Layer 10 of a small transformer language model trained on English Wikipedia (13 layers, counted from 0, width 64).
Take only the direct path to the model's output, skipping the later layers: a vector added to the residual stream pushes a token's score in proportion to its dot product with that token's output vector.

Output vectors of the tokens that the questions are about. A number n stands for (n - 128) times 0.011.
"–": 147, 90, 148, 207, 109, 120, 130, 139, 135, 102, 164, 70, 186, 132, 131, 160, 110, 174, 175, 164, 149, 125, 80, 179, 164, 170, 106, 141, 135, 78, 110, 110, 95, 130, 141, 134, 115, 126, 129, 135, 179, 107, 87, 105, 161, 151, 139, 90, 110, 77, 125, 99, 137, 143, 170, 140, 92, 168, 164, 82, 112, 106, 132, 162
"b": 121, 121, 141, 170, 217, 134, 119, 159, 57, 140, 116, 144, 117, 147, 108, 85, 91, 23, 127, 195, 160, 111, 137, 123, 139, 138, 165, 115, 143, 180, 135, 142, 60, 164, 174, 85, 118, 177, 177, 155, 141, 175, 102, 109, 90, 111, 54, 115, 133, 91, 118, 136, 152, 117, 179, 149, 123, 179, 103, 125, 102, 76, 90, 140
"h": 119, 127, 81, 96, 201, 145, 123, 84, 78, 161, 48, 136, 166, 133, 66, 141, 133, 127, 125, 127, 142, 129, 138, 85, 126, 80, 181, 85, 148, 124, 124, 143, 180, 147, 129, 216, 96, 155, 131, 147, 187, 158, 95, 209, 126, 89, 136, 153, 83, 118, 155, 111, 109, 137, 80, 187, 133, 164, 149, 139, 143, 97, 113, 112
"/": 136, 107, 106, 240, 180, 106, 125, 115, 176, 165, 141, 139, 131, 165, 142, 118, 129, 182, 139, 153, 183, 153, 106, 169, 173, 132, 154, 122, 100, 132, 135, 118, 133, 70, 166, 141, 122, 151, 104, 108, 125, 99, 122, 90, 132, 189, 159, 78, 124, 103, 130, 101, 108, 153, 168, 94, 155, 136, 123, 160, 131, 69, 179, 154
"al": 131, 181, 94, 192, 107, 139, 130, 80, 107, 135, 103, 96, 115, 142, 145, 103, 98, 98, 202, 143, 192, 89, 89, 102, 152, 106, 185, 171, 135, 75, 155, 177, 121, 156, 99, 132, 139, 152, 194, 59, 153, 153, 139, 165, 89, 186, 124, 106, 72, 221, 157, 116, 153, 111, 137, 109, 116, 123, 180, 114, 100, 167, 96, 169
"l": 121, 94, 134, 138, 136, 128, 139, 168, 151, 116, 31, 121, 113, 155, 158, 85, 121, 105, 134, 129, 210, 83, 113, 91, 100, 106, 176, 82, 103, 147, 181, 180, 164, 195, 94, 114, 76, 198, 198, 96, 140, 91, 156, 75, 157, 72, 113, 118, 116, 99, 148, 155, 82, 149, 105, 205, 181, 152, 121, 147, 96, 180, 148, 160
"c": 129, 158, 171, 163, 119, 115, 141, 128, 122, 148, 99, 96, 149, 130, 157, 91, 73, 131, 126, 172, 160, 101, 130, 92, 161, 99, 138, 140, 132, 80, 193, 100, 176, 195, 150, 177, 113, 85, 175, 150, 164, 143, 108, 141, 67, 102, 109, 104, 125, 47, 98, 179, 160, 136, 183, 192, 203, 160, 43, 161, 107, 171, 52, 153
"-": 108, 168, 164, 183, 141, 128, 128, 121, 175, 143, 138, 90, 153, 136, 115, 93, 192, 152, 129, 176, 145, 74, 131, 114, 144, 178, 130, 107, 138, 129, 158, 113, 110, 101, 111, 122, 119, 96, 132, 166, 159, 102, 105, 149, 190, 119, 173, 74, 88, 103, 81, 138, 156, 157, 146, 136, 119, 208, 156, 85, 135, 75, 120, 169
" J": 140, 166, 152, 139, 153, 130, 129, 131, 134, 73, 111, 85, 98, 106, 111, 182, 136, 130, 159, 145, 135, 123, 108, 151, 185, 161, 138, 145, 85, 140, 138, 121, 163, 175, 125, 126, 131, 154, 47, 133, 92, 137, 180, 128, 140, 127, 89, 168, 141, 120, 111, 127, 146, 170, 152, 165, 60, 122, 125, 117, 164, 97, 121, 118
".": 121, 78, 102, 109, 118, 117, 128, 83, 174, 97, 180, 107, 122, 95, 117, 78, 114, 112, 107, 122, 169, 96, 152, 51, 193, 127, 131, 89, 86, 155, 79, 145, 151, 77, 170, 175, 178, 92, 133, 135, 133, 112, 115, 99, 140, 105, 152, 127, 142, 127, 142, 141, 95, 165, 130, 136, 91, 164, 138, 166, 65, 119, 114, 136
"ly": 150, 96, 184, 116, 208, 93, 128, 212, 180, 160, 85, 170, 78, 167, 156, 122, 161, 114, 246, 104, 144, 55, 24, 115, 131, 136, 116, 37, 122, 83, 123, 148, 162, 119, 142, 123, 82, 191, 105, 141, 179, 91, 206, 164, 134, 81, 79, 43, 89, 59, 146, 175, 154, 158, 75, 137, 93, 157, 139, 236, 52, 138, 129, 51
" of": 122, 124, 114, 158, 167, 81, 122, 215, 153, 140, 161, 119, 109, 86, 174, 152, 106, 137, 105, 128, 147, 129, 135, 121, 181, 141, 171, 80, 110, 150, 135, 170, 180, 89, 166, 144, 180, 160, 93, 100, 78, 196, 114, 166, 157, 69, 140, 118, 56, 154, 133, 106, 172, 111, 139, 124, 134, 130, 143, 128, 172, 197, 86, 140
"ay": 148, 112, 139, 121, 180, 116, 120, 125, 176, 148, 130, 197, 118, 155, 48, 109, 18, 173, 137, 136, 154, 107, 107, 87, 58, 105, 178, 132, 153, 28, 167, 174, 153, 90, 108, 152, 69, 96, 78, 122, 125, 93, 170, 119, 109, 146, 59, 174, 108, 146, 114, 136, 131, 121, 81, 180, 110, 180, 133, 111, 87, 165, 198, 142
" R": 129, 146, 158, 129, 145, 112, 132, 155, 158, 107, 103, 79, 93, 119, 130, 185, 120, 132, 134, 139, 98, 114, 141, 177, 178, 135, 114, 170, 92, 143, 172, 152, 155, 152, 151, 153, 123, 124, 134, 115, 100, 130, 179, 140, 119, 87, 71, 137, 160, 124, 146, 140, 151, 125, 105, 164, 60, 99, 162, 77, 140, 105, 120, 138
" m": 138, 134, 142, 167, 174, 121, 140, 163, 145, 100, 132, 101, 105, 119, 124, 122, 126, 140, 97, 166, 143, 120, 191, 153, 137, 181, 147, 153, 119, 107, 159, 154, 166, 150, 97, 150, 169, 151, 114, 130, 135, 205, 80, 134, 145, 127, 150, 166, 155, 121, 119, 156, 96, 157, 95, 111, 96, 177, 128, 174, 144, 171, 109, 113
" c": 132, 95, 129, 177, 169, 137, 142, 176, 154, 111, 124, 109, 97, 126, 134, 106, 151, 138, 94, 157, 85, 86, 186, 173, 135, 132, 156, 145, 107, 97, 157, 144, 167, 147, 121, 159, 164, 149, 124, 136, 133, 202, 99, 152, 119, 73, 127, 139, 152, 142, 124, 140, 97, 134, 94, 90, 109, 151, 158, 143, 132, 159, 97, 151
" and": 124, 123, 138, 167, 178, 116, 139, 157, 187, 81, 132, 126, 117, 135, 124, 161, 105, 116, 142, 116, 144, 125, 124, 117, 144, 136, 171, 118, 111, 152, 90, 146, 147, 145, 162, 154, 208, 141, 102, 160, 173, 131, 105, 153, 157, 70, 121, 138, 143, 170, 117, 120, 161, 143, 123, 104, 132, 168, 140, 94, 111, 160, 99, 128
" B": 127, 146, 117, 147, 160, 125, 128, 162, 166, 85, 94, 86, 106, 106, 111, 128, 99, 127, 111, 176, 114, 164, 141, 158, 159, 138, 144, 151, 124, 147, 144, 152, 136, 219, 108, 151, 100, 92, 90, 158, 92, 150, 154, 158, 108, 113, 68, 130, 145, 111, 130, 140, 131, 166, 136, 147, 45, 153, 162, 82, 154, 130, 96, 110
"ed": 125, 148, 115, 142, 80, 107, 122, 116, 167, 138, 152, 115, 103, 120, 83, 57, 87, 50, 103, 194, 158, 84, 91, 189, 66, 92, 124, 107, 156, 64, 86, 98, 159, 107, 141, 53, 139, 163, 150, 104, 108, 175, 124, 145, 150, 171, 66, 128, 55, 81, 151, 129, 91, 103, 86, 199, 88, 134, 157, 201, 87, 158, 63, 124
"un": 128, 68, 126, 131, 107, 128, 119, 88, 87, 91, 136, 167, 95, 154, 77, 120, 161, 139, 141, 114, 184, 129, 32, 112, 87, 146, 103, 187, 125, 83, 179, 101, 125, 120, 215, 127, 119, 158, 155, 124, 148, 178, 146, 54, 83, 186, 103, 185, 52, 155, 118, 109, 143, 134, 95, 164, 126, 111, 144, 138, 106, 99, 204, 115
"z": 123, 169, 163, 155, 208, 132, 101, 143, 65, 103, 118, 124, 180, 96, 91, 159, 138, 93, 126, 121, 84, 153, 72, 102, 159, 136, 103, 197, 100, 150, 106, 113, 125, 91, 167, 112, 114, 163, 173, 119, 196, 161, 109, 155, 91, 181, 114, 89, 127, 96, 191, 126, 91, 108, 101, 134, 183, 181, 141, 186, 116, 146, 72, 134

Output weights of attention head 0. The head adds the sum of these rows, row i times number i of z. A number n stands for (n - 128) times 0.0066.
o0: 122, 139, 132, 144, 156, 171, 120, 109, 175, 121, 150, 146, 177, 130, 163, 86, 209, 70, 105, 177, 85, 139, 112, 128, 106, 39, 83, 123, 161, 123, 105, 108, 143, 146, 96, 95, 162, 84, 147, 113, 130, 161, 132, 124, 144, 150, 166, 104, 66, 78, 73, 117, 123, 138, 143, 71, 67, 102, 55, 77, 164, 120, 70, 95
o1: 145, 127, 84, 96, 95, 172, 103, 80, 109, 197, 160, 124, 132, 150, 175, 188, 68, 102, 188, 132, 124, 111, 87, 206, 126, 138, 188, 113, 164, 121, 67, 184, 96, 74, 71, 119, 94, 109, 117, 108, 176, 204, 147, 118, 44, 121, 70, 129, 161, 111, 148, 159, 159, 155, 133, 178, 133, 100, 127, 98, 143, 119, 57, 181
o2: 108, 98, 31, 151, 133, 135, 114, 141, 157, 64, 121, 202, 108, 37, 75, 141, 149, 171, 150, 95, 90, 121, 172, 204, 148, 72, 85, 177, 145, 107, 70, 131, 45, 158, 136, 146, 142, 116, 172, 205, 133, 110, 119, 153, 114, 121, 117, 167, 111, 156, 177, 136, 143, 141, 49, 105, 153, 124, 174, 90, 158, 69, 96, 44
o3: 136, 125, 78, 148, 136, 74, 99, 114, 107, 91, 66, 84, 122, 117, 145, 117, 176, 135, 212, 133, 107, 114, 140, 161, 84, 94, 114, 170, 146, 125, 146, 179, 163, 165, 113, 82, 227, 244, 90, 97, 96, 158, 92, 122, 132, 150, 132, 175, 150, 124, 109, 81, 138, 126, 116, 62, 104, 159, 147, 126, 140, 144, 92, 154
o4: 170, 30, 117, 79, 132, 148, 140, 182, 81, 145, 105, 135, 216, 130, 148, 92, 107, 133, 95, 183, 96, 145, 121, 102, 92, 120, 156, 150, 142, 116, 160, 183, 105, 165, 139, 141, 113, 94, 141, 74, 169, 69, 76, 154, 151, 134, 109, 124, 79, 188, 159, 151, 245, 106, 147, 138, 115, 86, 143, 215, 116, 137, 134, 139
o5: 140, 129, 120, 128, 111, 162, 148, 170, 112, 142, 139, 145, 117, 172, 169, 115, 178, 217, 121, 126, 41, 161, 66, 131, 93, 123, 53, 152, 68, 130, 119, 97, 90, 72, 154, 129, 104, 158, 78, 132, 140, 77, 139, 145, 145, 81, 134, 158, 172, 152, 120, 127, 95, 161, 103, 132, 187, 196, 78, 159, 220, 106, 60, 193
o6: 128, 94, 197, 155, 126, 141, 140, 181, 169, 119, 52, 132, 89, 200, 123, 192, 102, 169, 164, 134, 176, 183, 100, 126, 166, 122, 98, 85, 110, 151, 146, 163, 130, 197, 141, 201, 146, 147, 162, 127, 157, 109, 133, 106, 154, 140, 198, 149, 146, 114, 102, 166, 142, 91, 129, 144, 124, 149, 93, 143, 108, 120, 75, 101
o7: 99, 161, 107, 157, 112, 126, 94, 124, 163, 126, 124, 166, 160, 120, 171, 117, 144, 183, 147, 118, 160, 127, 135, 85, 123, 166, 127, 180, 139, 107, 126, 107, 232, 154, 7, 160, 48, 124, 103, 150, 88, 85, 144, 60, 101, 143, 90, 133, 93, 96, 128, 152, 207, 181, 150, 114, 113, 127, 49, 88, 155, 153, 157, 134
o8: 117, 224, 14, 144, 168, 139, 191, 99, 128, 105, 149, 84, 133, 229, 94, 158, 123, 181, 79, 181, 221, 174, 70, 112, 154, 184, 87, 153, 190, 138, 122, 98, 73, 186, 139, 121, 178, 216, 95, 134, 104, 128, 179, 129, 114, 145, 127, 101, 64, 89, 178, 122, 141, 117, 148, 169, 83, 75, 82, 111, 107, 80, 196, 140
o9: 94, 146, 169, 159, 181, 119, 89, 147, 53, 147, 94, 120, 229, 166, 97, 137, 93, 113, 197, 111, 151, 59, 158, 131, 114, 138, 152, 135, 138, 104, 120, 102, 52, 133, 131, 84, 161, 86, 157, 181, 138, 60, 70, 116, 201, 123, 130, 80, 148, 102, 179, 118, 96, 96, 133, 104, 132, 184, 114, 70, 192, 93, 118, 148
o10: 122, 130, 84, 162, 69, 126, 105, 175, 210, 194, 193, 124, 140, 184, 167, 184, 180, 112, 132, 160, 120, 82, 226, 67, 210, 147, 126, 168, 109, 155, 75, 184, 85, 194, 153, 165, 132, 61, 110, 134, 151, 126, 70, 107, 118, 108, 138, 156, 158, 130, 120, 143, 120, 124, 120, 101, 126, 138, 118, 94, 160, 153, 87, 135
o11: 141, 70, 149, 182, 203, 116, 133, 180, 113, 74, 153, 151, 123, 122, 124, 125, 116, 79, 173, 179, 111, 170, 121, 114, 154, 133, 196, 93, 94, 153, 26, 84, 113, 128, 111, 149, 156, 152, 72, 169, 94, 81, 136, 62, 146, 105, 33, 147, 196, 89, 150, 118, 166, 122, 176, 118, 75, 107, 137, 108, 79, 148, 116, 91
o12: 86, 123, 130, 143, 97, 103, 68, 94, 85, 118, 148, 99, 124, 168, 136, 132, 210, 65, 129, 123, 156, 153, 105, 120, 142, 123, 184, 118, 187, 164, 151, 137, 128, 210, 97, 130, 102, 127, 95, 120, 93, 53, 142, 170, 131, 134, 94, 190, 85, 149, 180, 91, 54, 186, 126, 188, 170, 162, 139, 167, 164, 162, 85, 78
o13: 105, 153, 119, 119, 104, 97, 119, 93, 150, 81, 154, 110, 141, 45, 184, 104, 140, 164, 109, 164, 157, 167, 100, 116, 178, 91, 223, 135, 108, 106, 128, 179, 129, 137, 114, 180, 143, 142, 121, 101, 147, 64, 133, 199, 119, 192, 86, 122, 179, 104, 151, 156, 113, 109, 99, 69, 172, 132, 88, 92, 131, 119, 111, 165
o14: 157, 130, 163, 49, 199, 161, 134, 166, 123, 154, 71, 111, 136, 130, 157, 172, 166, 85, 132, 99, 134, 134, 179, 110, 163, 134, 89, 157, 169, 132, 52, 201, 99, 85, 136, 163, 153, 127, 153, 69, 132, 114, 147, 190, 138, 114, 129, 99, 124, 69, 88, 126, 107, 173, 46, 181, 122, 76, 114, 125, 196, 95, 177, 93
o15: 132, 221, 187, 105, 125, 193, 172, 174, 108, 125, 192, 189, 150, 79, 148, 77, 124, 118, 149, 116, 120, 145, 187, 151, 133, 104, 122, 198, 113, 196, 168, 122, 147, 156, 108, 141, 154, 160, 139, 92, 177, 159, 60, 140, 164, 152, 105, 140, 121, 120, 166, 152, 79, 115, 101, 166, 131, 95, 106, 152, 137, 184, 159, 166
o16: 118, 130, 203, 134, 131, 125, 125, 36, 67, 99, 129, 141, 95, 114, 200, 189, 158, 145, 173, 174, 156, 140, 96, 134, 173, 140, 86, 140, 38, 134, 77, 70, 58, 114, 140, 71, 133, 114, 76, 66, 96, 123, 119, 91, 168, 117, 139, 127, 105, 224, 129, 91, 123, 78, 77, 127, 81, 98, 173, 89, 125, 90, 121, 105
o17: 80, 47, 153, 28, 132, 109, 185, 163, 157, 77, 196, 88, 182, 155, 171, 139, 128, 177, 104, 144, 139, 82, 108, 110, 148, 174, 135, 179, 156, 45, 167, 127, 110, 123, 153, 128, 137, 134, 125, 155, 40, 172, 126, 88, 85, 195, 93, 118, 136, 45, 150, 71, 128, 179, 88, 152, 118, 177, 147, 128, 169, 188, 82, 101
o18: 81, 144, 130, 131, 59, 15, 143, 143, 187, 157, 118, 166, 114, 138, 202, 127, 138, 82, 135, 212, 159, 67, 123, 190, 143, 114, 81, 176, 124, 157, 124, 152, 92, 94, 119, 99, 134, 152, 202, 122, 66, 70, 134, 120, 114, 94, 143, 91, 114, 145, 88, 131, 109, 137, 161, 166, 139, 114, 103, 143, 101, 88, 121, 141
o19: 141, 132, 126, 108, 144, 75, 151, 132, 79, 128, 93, 129, 108, 166, 110, 102, 164, 130, 123, 135, 166, 124, 86, 83, 63, 106, 145, 172, 33, 134, 153, 164, 80, 138, 118, 116, 137, 95, 153, 150, 162, 184, 133, 108, 59, 152, 113, 177, 105, 131, 136, 79, 152, 123, 76, 107, 105, 146, 130, 62, 122, 147, 132, 133
o20: 150, 156, 60, 98, 136, 151, 99, 143, 96, 124, 128, 38, 156, 69, 114, 95, 119, 138, 140, 191, 142, 108, 150, 127, 124, 142, 120, 96, 116, 145, 148, 120, 68, 139, 93, 157, 94, 63, 117, 105, 112, 197, 141, 159, 167, 141, 116, 92, 158, 91, 159, 184, 199, 80, 146, 194, 106, 154, 195, 122, 102, 179, 93, 130
o21: 132, 195, 107, 99, 116, 98, 158, 104, 76, 133, 123, 115, 174, 183, 156, 184, 191, 161, 106, 61, 12, 152, 72, 158, 143, 123, 81, 102, 69, 91, 142, 189, 147, 143, 129, 186, 136, 126, 156, 111, 118, 58, 144, 87, 137, 184, 115, 121, 162, 134, 115, 97, 98, 130, 203, 123, 77, 98, 194, 137, 77, 169, 150, 113
o22: 121, 85, 132, 156, 131, 140, 167, 197, 159, 80, 149, 61, 130, 52, 69, 188, 123, 204, 114, 138, 86, 162, 131, 173, 114, 180, 149, 196, 142, 156, 182, 159, 86, 160, 123, 84, 77, 73, 170, 41, 186, 121, 165, 109, 116, 81, 120, 81, 152, 198, 153, 98, 70, 121, 156, 66, 145, 187, 155, 121, 134, 130, 167, 148
o23: 147, 151, 180, 109, 50, 151, 161, 101, 119, 94, 120, 171, 182, 143, 135, 122, 124, 145, 151, 144, 137, 99, 115, 175, 170, 124, 111, 81, 130, 138, 106, 139, 83, 174, 134, 90, 142, 156, 197, 121, 178, 102, 158, 154, 128, 104, 147, 143, 79, 149, 173, 164, 164, 133, 217, 143, 46, 185, 137, 128, 191, 182, 147, 139
o24: 56, 122, 136, 111, 94, 179, 70, 148, 129, 97, 66, 182, 155, 134, 132, 109, 137, 49, 180, 148, 149, 158, 131, 66, 201, 97, 96, 126, 94, 93, 235, 112, 111, 108, 135, 183, 163, 129, 113, 126, 108, 144, 195, 117, 40, 64, 115, 122, 152, 155, 119, 161, 78, 81, 174, 109, 148, 83, 150, 105, 170, 137, 150, 212
o25: 139, 167, 188, 86, 174, 75, 127, 126, 143, 177, 113, 81, 136, 99, 141, 157, 95, 116, 67, 158, 167, 102, 99, 156, 134, 113, 92, 147, 119, 74, 127, 96, 212, 151, 135, 174, 193, 89, 147, 177, 102, 132, 152, 200, 139, 20, 102, 115, 108, 156, 193, 141, 163, 116, 158, 122, 108, 145, 118, 139, 139, 106, 111, 53
o26: 175, 65, 111, 198, 145, 101, 156, 144, 123, 166, 174, 131, 100, 145, 169, 141, 129, 100, 137, 112, 93, 132, 157, 130, 153, 80, 145, 132, 84, 40, 104, 144, 98, 191, 142, 43, 97, 161, 162, 80, 88, 139, 141, 129, 131, 101, 121, 134, 164, 102, 182, 181, 73, 134, 132, 147, 140, 44, 74, 114, 101, 108, 136, 110
o27: 118, 104, 100, 139, 147, 144, 163, 119, 139, 189, 159, 181, 81, 144, 108, 108, 167, 135, 204, 167, 150, 124, 87, 140, 171, 156, 115, 84, 92, 74, 90, 181, 149, 125, 98, 189, 151, 93, 127, 154, 165, 145, 132, 88, 134, 97, 160, 51, 153, 91, 116, 82, 104, 150, 129, 108, 162, 125, 184, 114, 184, 182, 233, 162
o28: 163, 148, 65, 147, 132, 149, 130, 122, 178, 74, 101, 154, 119, 106, 128, 176, 58, 169, 127, 136, 146, 134, 134, 143, 60, 101, 202, 53, 52, 104, 168, 154, 150, 147, 105, 93, 118, 125, 136, 141, 107, 120, 99, 177, 157, 37, 86, 99, 102, 98, 74, 77, 93, 221, 124, 144, 73, 106, 163, 140, 112, 81, 112, 120
o29: 74, 149, 114, 116, 193, 113, 115, 160, 114, 140, 134, 126, 124, 161, 224, 124, 153, 136, 104, 62, 141, 113, 140, 138, 113, 173, 165, 134, 123, 142, 115, 104, 93, 142, 95, 152, 142, 124, 95, 158, 180, 166, 156, 88, 118, 51, 152, 60, 87, 119, 148, 140, 95, 159, 149, 123, 176, 50, 152, 152, 86, 188, 55, 115
o30: 137, 218, 112, 166, 106, 141, 107, 122, 51, 84, 120, 191, 151, 94, 131, 72, 108, 112, 94, 193, 148, 130, 83, 156, 146, 166, 124, 111, 145, 119, 124, 214, 162, 179, 160, 99, 129, 107, 153, 168, 135, 152, 93, 75, 146, 169, 115, 72, 191, 121, 83, 184, 113, 122, 64, 178, 189, 199, 110, 174, 166, 136, 96, 69
o31: 130, 108, 143, 160, 175, 146, 55, 136, 166, 99, 143, 192, 166, 160, 84, 60, 115, 133, 148, 137, 136, 109, 88, 161, 75, 92, 117, 121, 159, 155, 138, 181, 120, 170, 154, 156, 61, 77, 105, 120, 84, 107, 173, 159, 106, 180, 76, 80, 115, 183, 108, 164, 79, 25, 113, 109, 118, 82, 155, 108, 129, 185, 127, 127

Each question shows a token from some text and the vector z that the head gathered there. A number n stands for (n - 128) times 0.048.

"T": 138, 91, 151, 102, 86, 150, 127, 153, 126, 167, 137, 126, 130, 145, 123, 138, 174, 106, 122, 127, 122, 113, 138, 63, 111, 87, 125, 116, 91, 144, 116, 184
Which three tokens does it push up most, strongest first? "/", "z", "-"

"al": 159, 183, 204, 151, 130, 74, 107, 179, 150, 151, 151, 23, 133, 193, 97, 115, 147, 134, 169, 173, 134, 161, 137, 127, 213, 126, 110, 145, 127, 115, 112, 100
Pushed up most: "al"

"it": 135, 121, 163, 145, 122, 113, 139, 126, 129, 141, 145, 125, 131, 138, 118, 158, 144, 141, 120, 91, 114, 147, 125, 109, 142, 113, 121, 117, 121, 150, 118, 117
Pushed down most: "ay"

"re": 123, 134, 135, 122, 131, 117, 142, 130, 140, 140, 147, 116, 123, 129, 125, 140, 145, 140, 125, 98, 124, 129, 125, 100, 145, 108, 118, 127, 128, 136, 120, 127
Pushed up most: "/"

"k": 142, 135, 132, 124, 104, 138, 143, 136, 115, 119, 135, 101, 148, 132, 126, 164, 176, 138, 95, 112, 110, 155, 92, 139, 130, 102, 107, 128, 141, 144, 123, 122
Pushed up most: " J"

"ay": 134, 131, 134, 124, 113, 145, 139, 125, 117, 129, 129, 100, 156, 125, 136, 161, 178, 130, 87, 113, 112, 148, 77, 144, 126, 102, 104, 120, 154, 136, 135, 124
Pushed up most: "h"

"d": 88, 167, 152, 138, 108, 121, 187, 146, 147, 146, 164, 185, 187, 136, 99, 131, 107, 162, 145, 130, 86, 62, 133, 126, 188, 139, 148, 124, 101, 102, 124, 192
Pushed down most: "-"

"ar": 147, 170, 122, 115, 117, 75, 94, 172, 131, 143, 130, 111, 140, 149, 163, 183, 191, 155, 133, 152, 135, 90, 130, 106, 138, 135, 95, 143, 120, 144, 126, 95
Pushed up most: "al"

"ro": 94, 89, 216, 106, 122, 124, 143, 113, 168, 192, 115, 87, 96, 148, 124, 187, 176, 148, 117, 88, 149, 149, 166, 160, 160, 131, 91, 158, 138, 143, 121, 139
Pushed up most: "–"

"2": 131, 130, 141, 101, 123, 108, 127, 137, 112, 128, 132, 137, 147, 146, 145, 111, 115, 140, 108, 111, 124, 145, 98, 127, 160, 105, 97, 115, 144, 154, 123, 105
Which three tokens does it push up most, strongest first? "h", ".", "c"

"e": 116, 129, 151, 124, 127, 110, 141, 136, 143, 144, 140, 123, 125, 126, 115, 141, 141, 143, 121, 120, 118, 148, 118, 118, 145, 103, 108, 125, 120, 148, 118, 122
Pushed up most: "un"

"S": 130, 138, 156, 99, 99, 113, 119, 138, 136, 125, 102, 123, 100, 128, 150, 155, 158, 130, 109, 98, 155, 164, 133, 97, 127, 133, 141, 121, 129, 126, 156, 140
Which two tokens does it push up most, strongest first? "z", " R"

"r": 95, 146, 137, 102, 119, 135, 165, 163, 168, 111, 93, 109, 138, 112, 127, 142, 162, 146, 99, 87, 133, 75, 118, 136, 187, 118, 132, 116, 97, 100, 84, 131
Pushed down most: " c"

" h": 98, 144, 130, 133, 127, 120, 164, 115, 122, 154, 160, 131, 126, 107, 122, 136, 123, 135, 119, 120, 157, 145, 87, 107, 153, 129, 103, 122, 147, 141, 117, 112
Pushed up most: "h"

"s": 85, 143, 129, 114, 127, 103, 130, 136, 134, 126, 134, 118, 140, 124, 117, 155, 114, 98, 126, 102, 135, 140, 140, 101, 150, 127, 128, 145, 115, 113, 109, 155
Which two tokens does it push up most, strongest first? "ay", "al"

"y": 124, 130, 138, 92, 128, 117, 145, 156, 122, 150, 136, 114, 154, 116, 116, 125, 117, 175, 144, 117, 131, 118, 122, 117, 172, 126, 148, 122, 120, 147, 141, 130
Pushed down most: " and"

"A": 116, 127, 139, 135, 131, 117, 137, 132, 138, 139, 146, 118, 120, 131, 125, 139, 138, 139, 120, 109, 126, 132, 129, 113, 151, 106, 121, 134, 124, 138, 122, 124
Pushed down most: "ed"

"l": 89, 129, 119, 158, 145, 109, 162, 138, 139, 151, 139, 108, 183, 128, 135, 142, 130, 87, 131, 95, 151, 114, 134, 116, 194, 75, 133, 175, 185, 143, 106, 141
Which two tokens does it push up most, strongest first? "l", "al"

"or": 109, 136, 129, 119, 129, 115, 138, 129, 150, 138, 154, 146, 124, 127, 119, 154, 127, 167, 120, 100, 126, 133, 147, 126, 137, 131, 135, 132, 135, 138, 146, 125
Pushed up most: "–"

" J": 118, 139, 139, 144, 113, 117, 149, 131, 153, 139, 138, 135, 129, 122, 130, 135, 159, 143, 104, 109, 128, 139, 124, 113, 156, 116, 109, 123, 128, 136, 119, 126
Pushed up most: " J"

"g": 130, 112, 138, 133, 114, 95, 135, 129, 123, 155, 156, 159, 122, 120, 120, 150, 128, 156, 120, 111, 129, 130, 136, 119, 137, 129, 127, 135, 135, 141, 139, 121
Pushed down most: "un"

"a": 47, 126, 137, 142, 120, 81, 135, 118, 125, 111, 161, 112, 154, 142, 138, 250, 114, 162, 72, 70, 167, 137, 81, 106, 92, 53, 118, 91, 157, 140, 88, 170
Pushed down most: "-"

"m": 112, 125, 138, 131, 125, 121, 139, 132, 130, 135, 140, 127, 114, 132, 128, 136, 135, 140, 122, 104, 122, 130, 124, 123, 135, 106, 117, 131, 118, 143, 122, 120
Pushed down most: "ed"

" S": 129, 117, 133, 122, 83, 91, 182, 141, 136, 127, 131, 134, 78, 104, 118, 164, 152, 141, 99, 128, 135, 164, 138, 95, 159, 136, 117, 136, 143, 136, 124, 134
Which two tokens does it push up most, strongest first? " R", " J"

"8": 94, 93, 156, 113, 105, 104, 127, 112, 122, 118, 126, 142, 129, 150, 136, 114, 120, 131, 128, 136, 134, 100, 91, 134, 141, 111, 104, 144, 120, 130, 128, 112
Pushed down most: "–"

"and": 106, 145, 166, 101, 128, 107, 161, 135, 96, 145, 138, 121, 146, 104, 117, 126, 148, 131, 107, 116, 125, 113, 108, 108, 141, 84, 141, 109, 119, 111, 132, 165
Which two tokens does it push up most, strongest first? "ay", "un"

" H": 105, 135, 147, 128, 119, 122, 146, 129, 119, 138, 143, 128, 127, 127, 142, 141, 125, 143, 103, 112, 129, 143, 128, 115, 145, 115, 117, 121, 113, 142, 127, 114
Pushed up most: "z"

"'": 100, 140, 170, 123, 114, 110, 152, 141, 128, 143, 135, 110, 141, 111, 126, 142, 152, 142, 121, 110, 126, 135, 101, 105, 145, 99, 124, 119, 125, 131, 105, 135
Pushed down most: "c"

"b": 100, 120, 148, 123, 123, 136, 154, 105, 174, 195, 128, 142, 139, 115, 119, 118, 122, 136, 115, 130, 157, 121, 135, 93, 146, 104, 95, 83, 125, 132, 158, 120
Pushed up most: "b"

" of": 125, 133, 158, 100, 98, 111, 148, 133, 151, 121, 117, 132, 103, 124, 138, 139, 162, 138, 118, 118, 134, 167, 137, 109, 140, 119, 118, 131, 138, 120, 129, 133
Pushed down most: "c"

"f": 149, 117, 110, 143, 119, 119, 159, 125, 135, 117, 149, 115, 103, 122, 130, 165, 130, 133, 128, 120, 123, 142, 129, 103, 138, 113, 125, 124, 129, 140, 115, 103
Pushed down most: "ay"

"==": 115, 104, 149, 116, 123, 106, 146, 97, 138, 156, 134, 112, 131, 129, 92, 139, 129, 156, 132, 128, 127, 128, 146, 110, 132, 95, 123, 139, 115, 153, 119, 110
Pushed down most: "ly"

" c": 136, 161, 145, 141, 95, 128, 157, 139, 86, 150, 151, 130, 78, 104, 81, 178, 116, 163, 88, 96, 113, 142, 134, 102, 139, 135, 130, 125, 125, 148, 107, 137
Pushed up most: " c"

" b": 123, 126, 137, 145, 117, 100, 134, 127, 122, 166, 156, 160, 134, 121, 109, 170, 136, 164, 120, 118, 124, 141, 143, 116, 132, 139, 144, 118, 131, 157, 137, 131
Pushed down most: "un"

" I": 101, 136, 144, 118, 144, 147, 125, 165, 157, 130, 120, 123, 140, 120, 120, 139, 117, 111, 133, 91, 130, 124, 133, 108, 170, 110, 131, 104, 156, 107, 81, 133
Pushed up most: "ay"

"am": 97, 145, 156, 140, 179, 98, 135, 160, 111, 135, 140, 123, 100, 136, 130, 135, 131, 143, 69, 111, 167, 158, 143, 88, 118, 96, 114, 101, 162, 97, 110, 119
Pushed up most: "ay"

"ing": 101, 157, 140, 167, 114, 131, 147, 85, 146, 119, 101, 126, 124, 97, 86, 103, 135, 149, 157, 91, 126, 99, 142, 98, 115, 127, 116, 103, 138, 111, 91, 135
Which two tokens does it push up most, strongest first? "ed", "un"

" ": 134, 136, 139, 120, 129, 118, 144, 128, 145, 138, 146, 117, 123, 129, 120, 150, 148, 149, 125, 98, 120, 129, 133, 86, 150, 111, 122, 129, 134, 129, 123, 128
Pushed down most: "ly"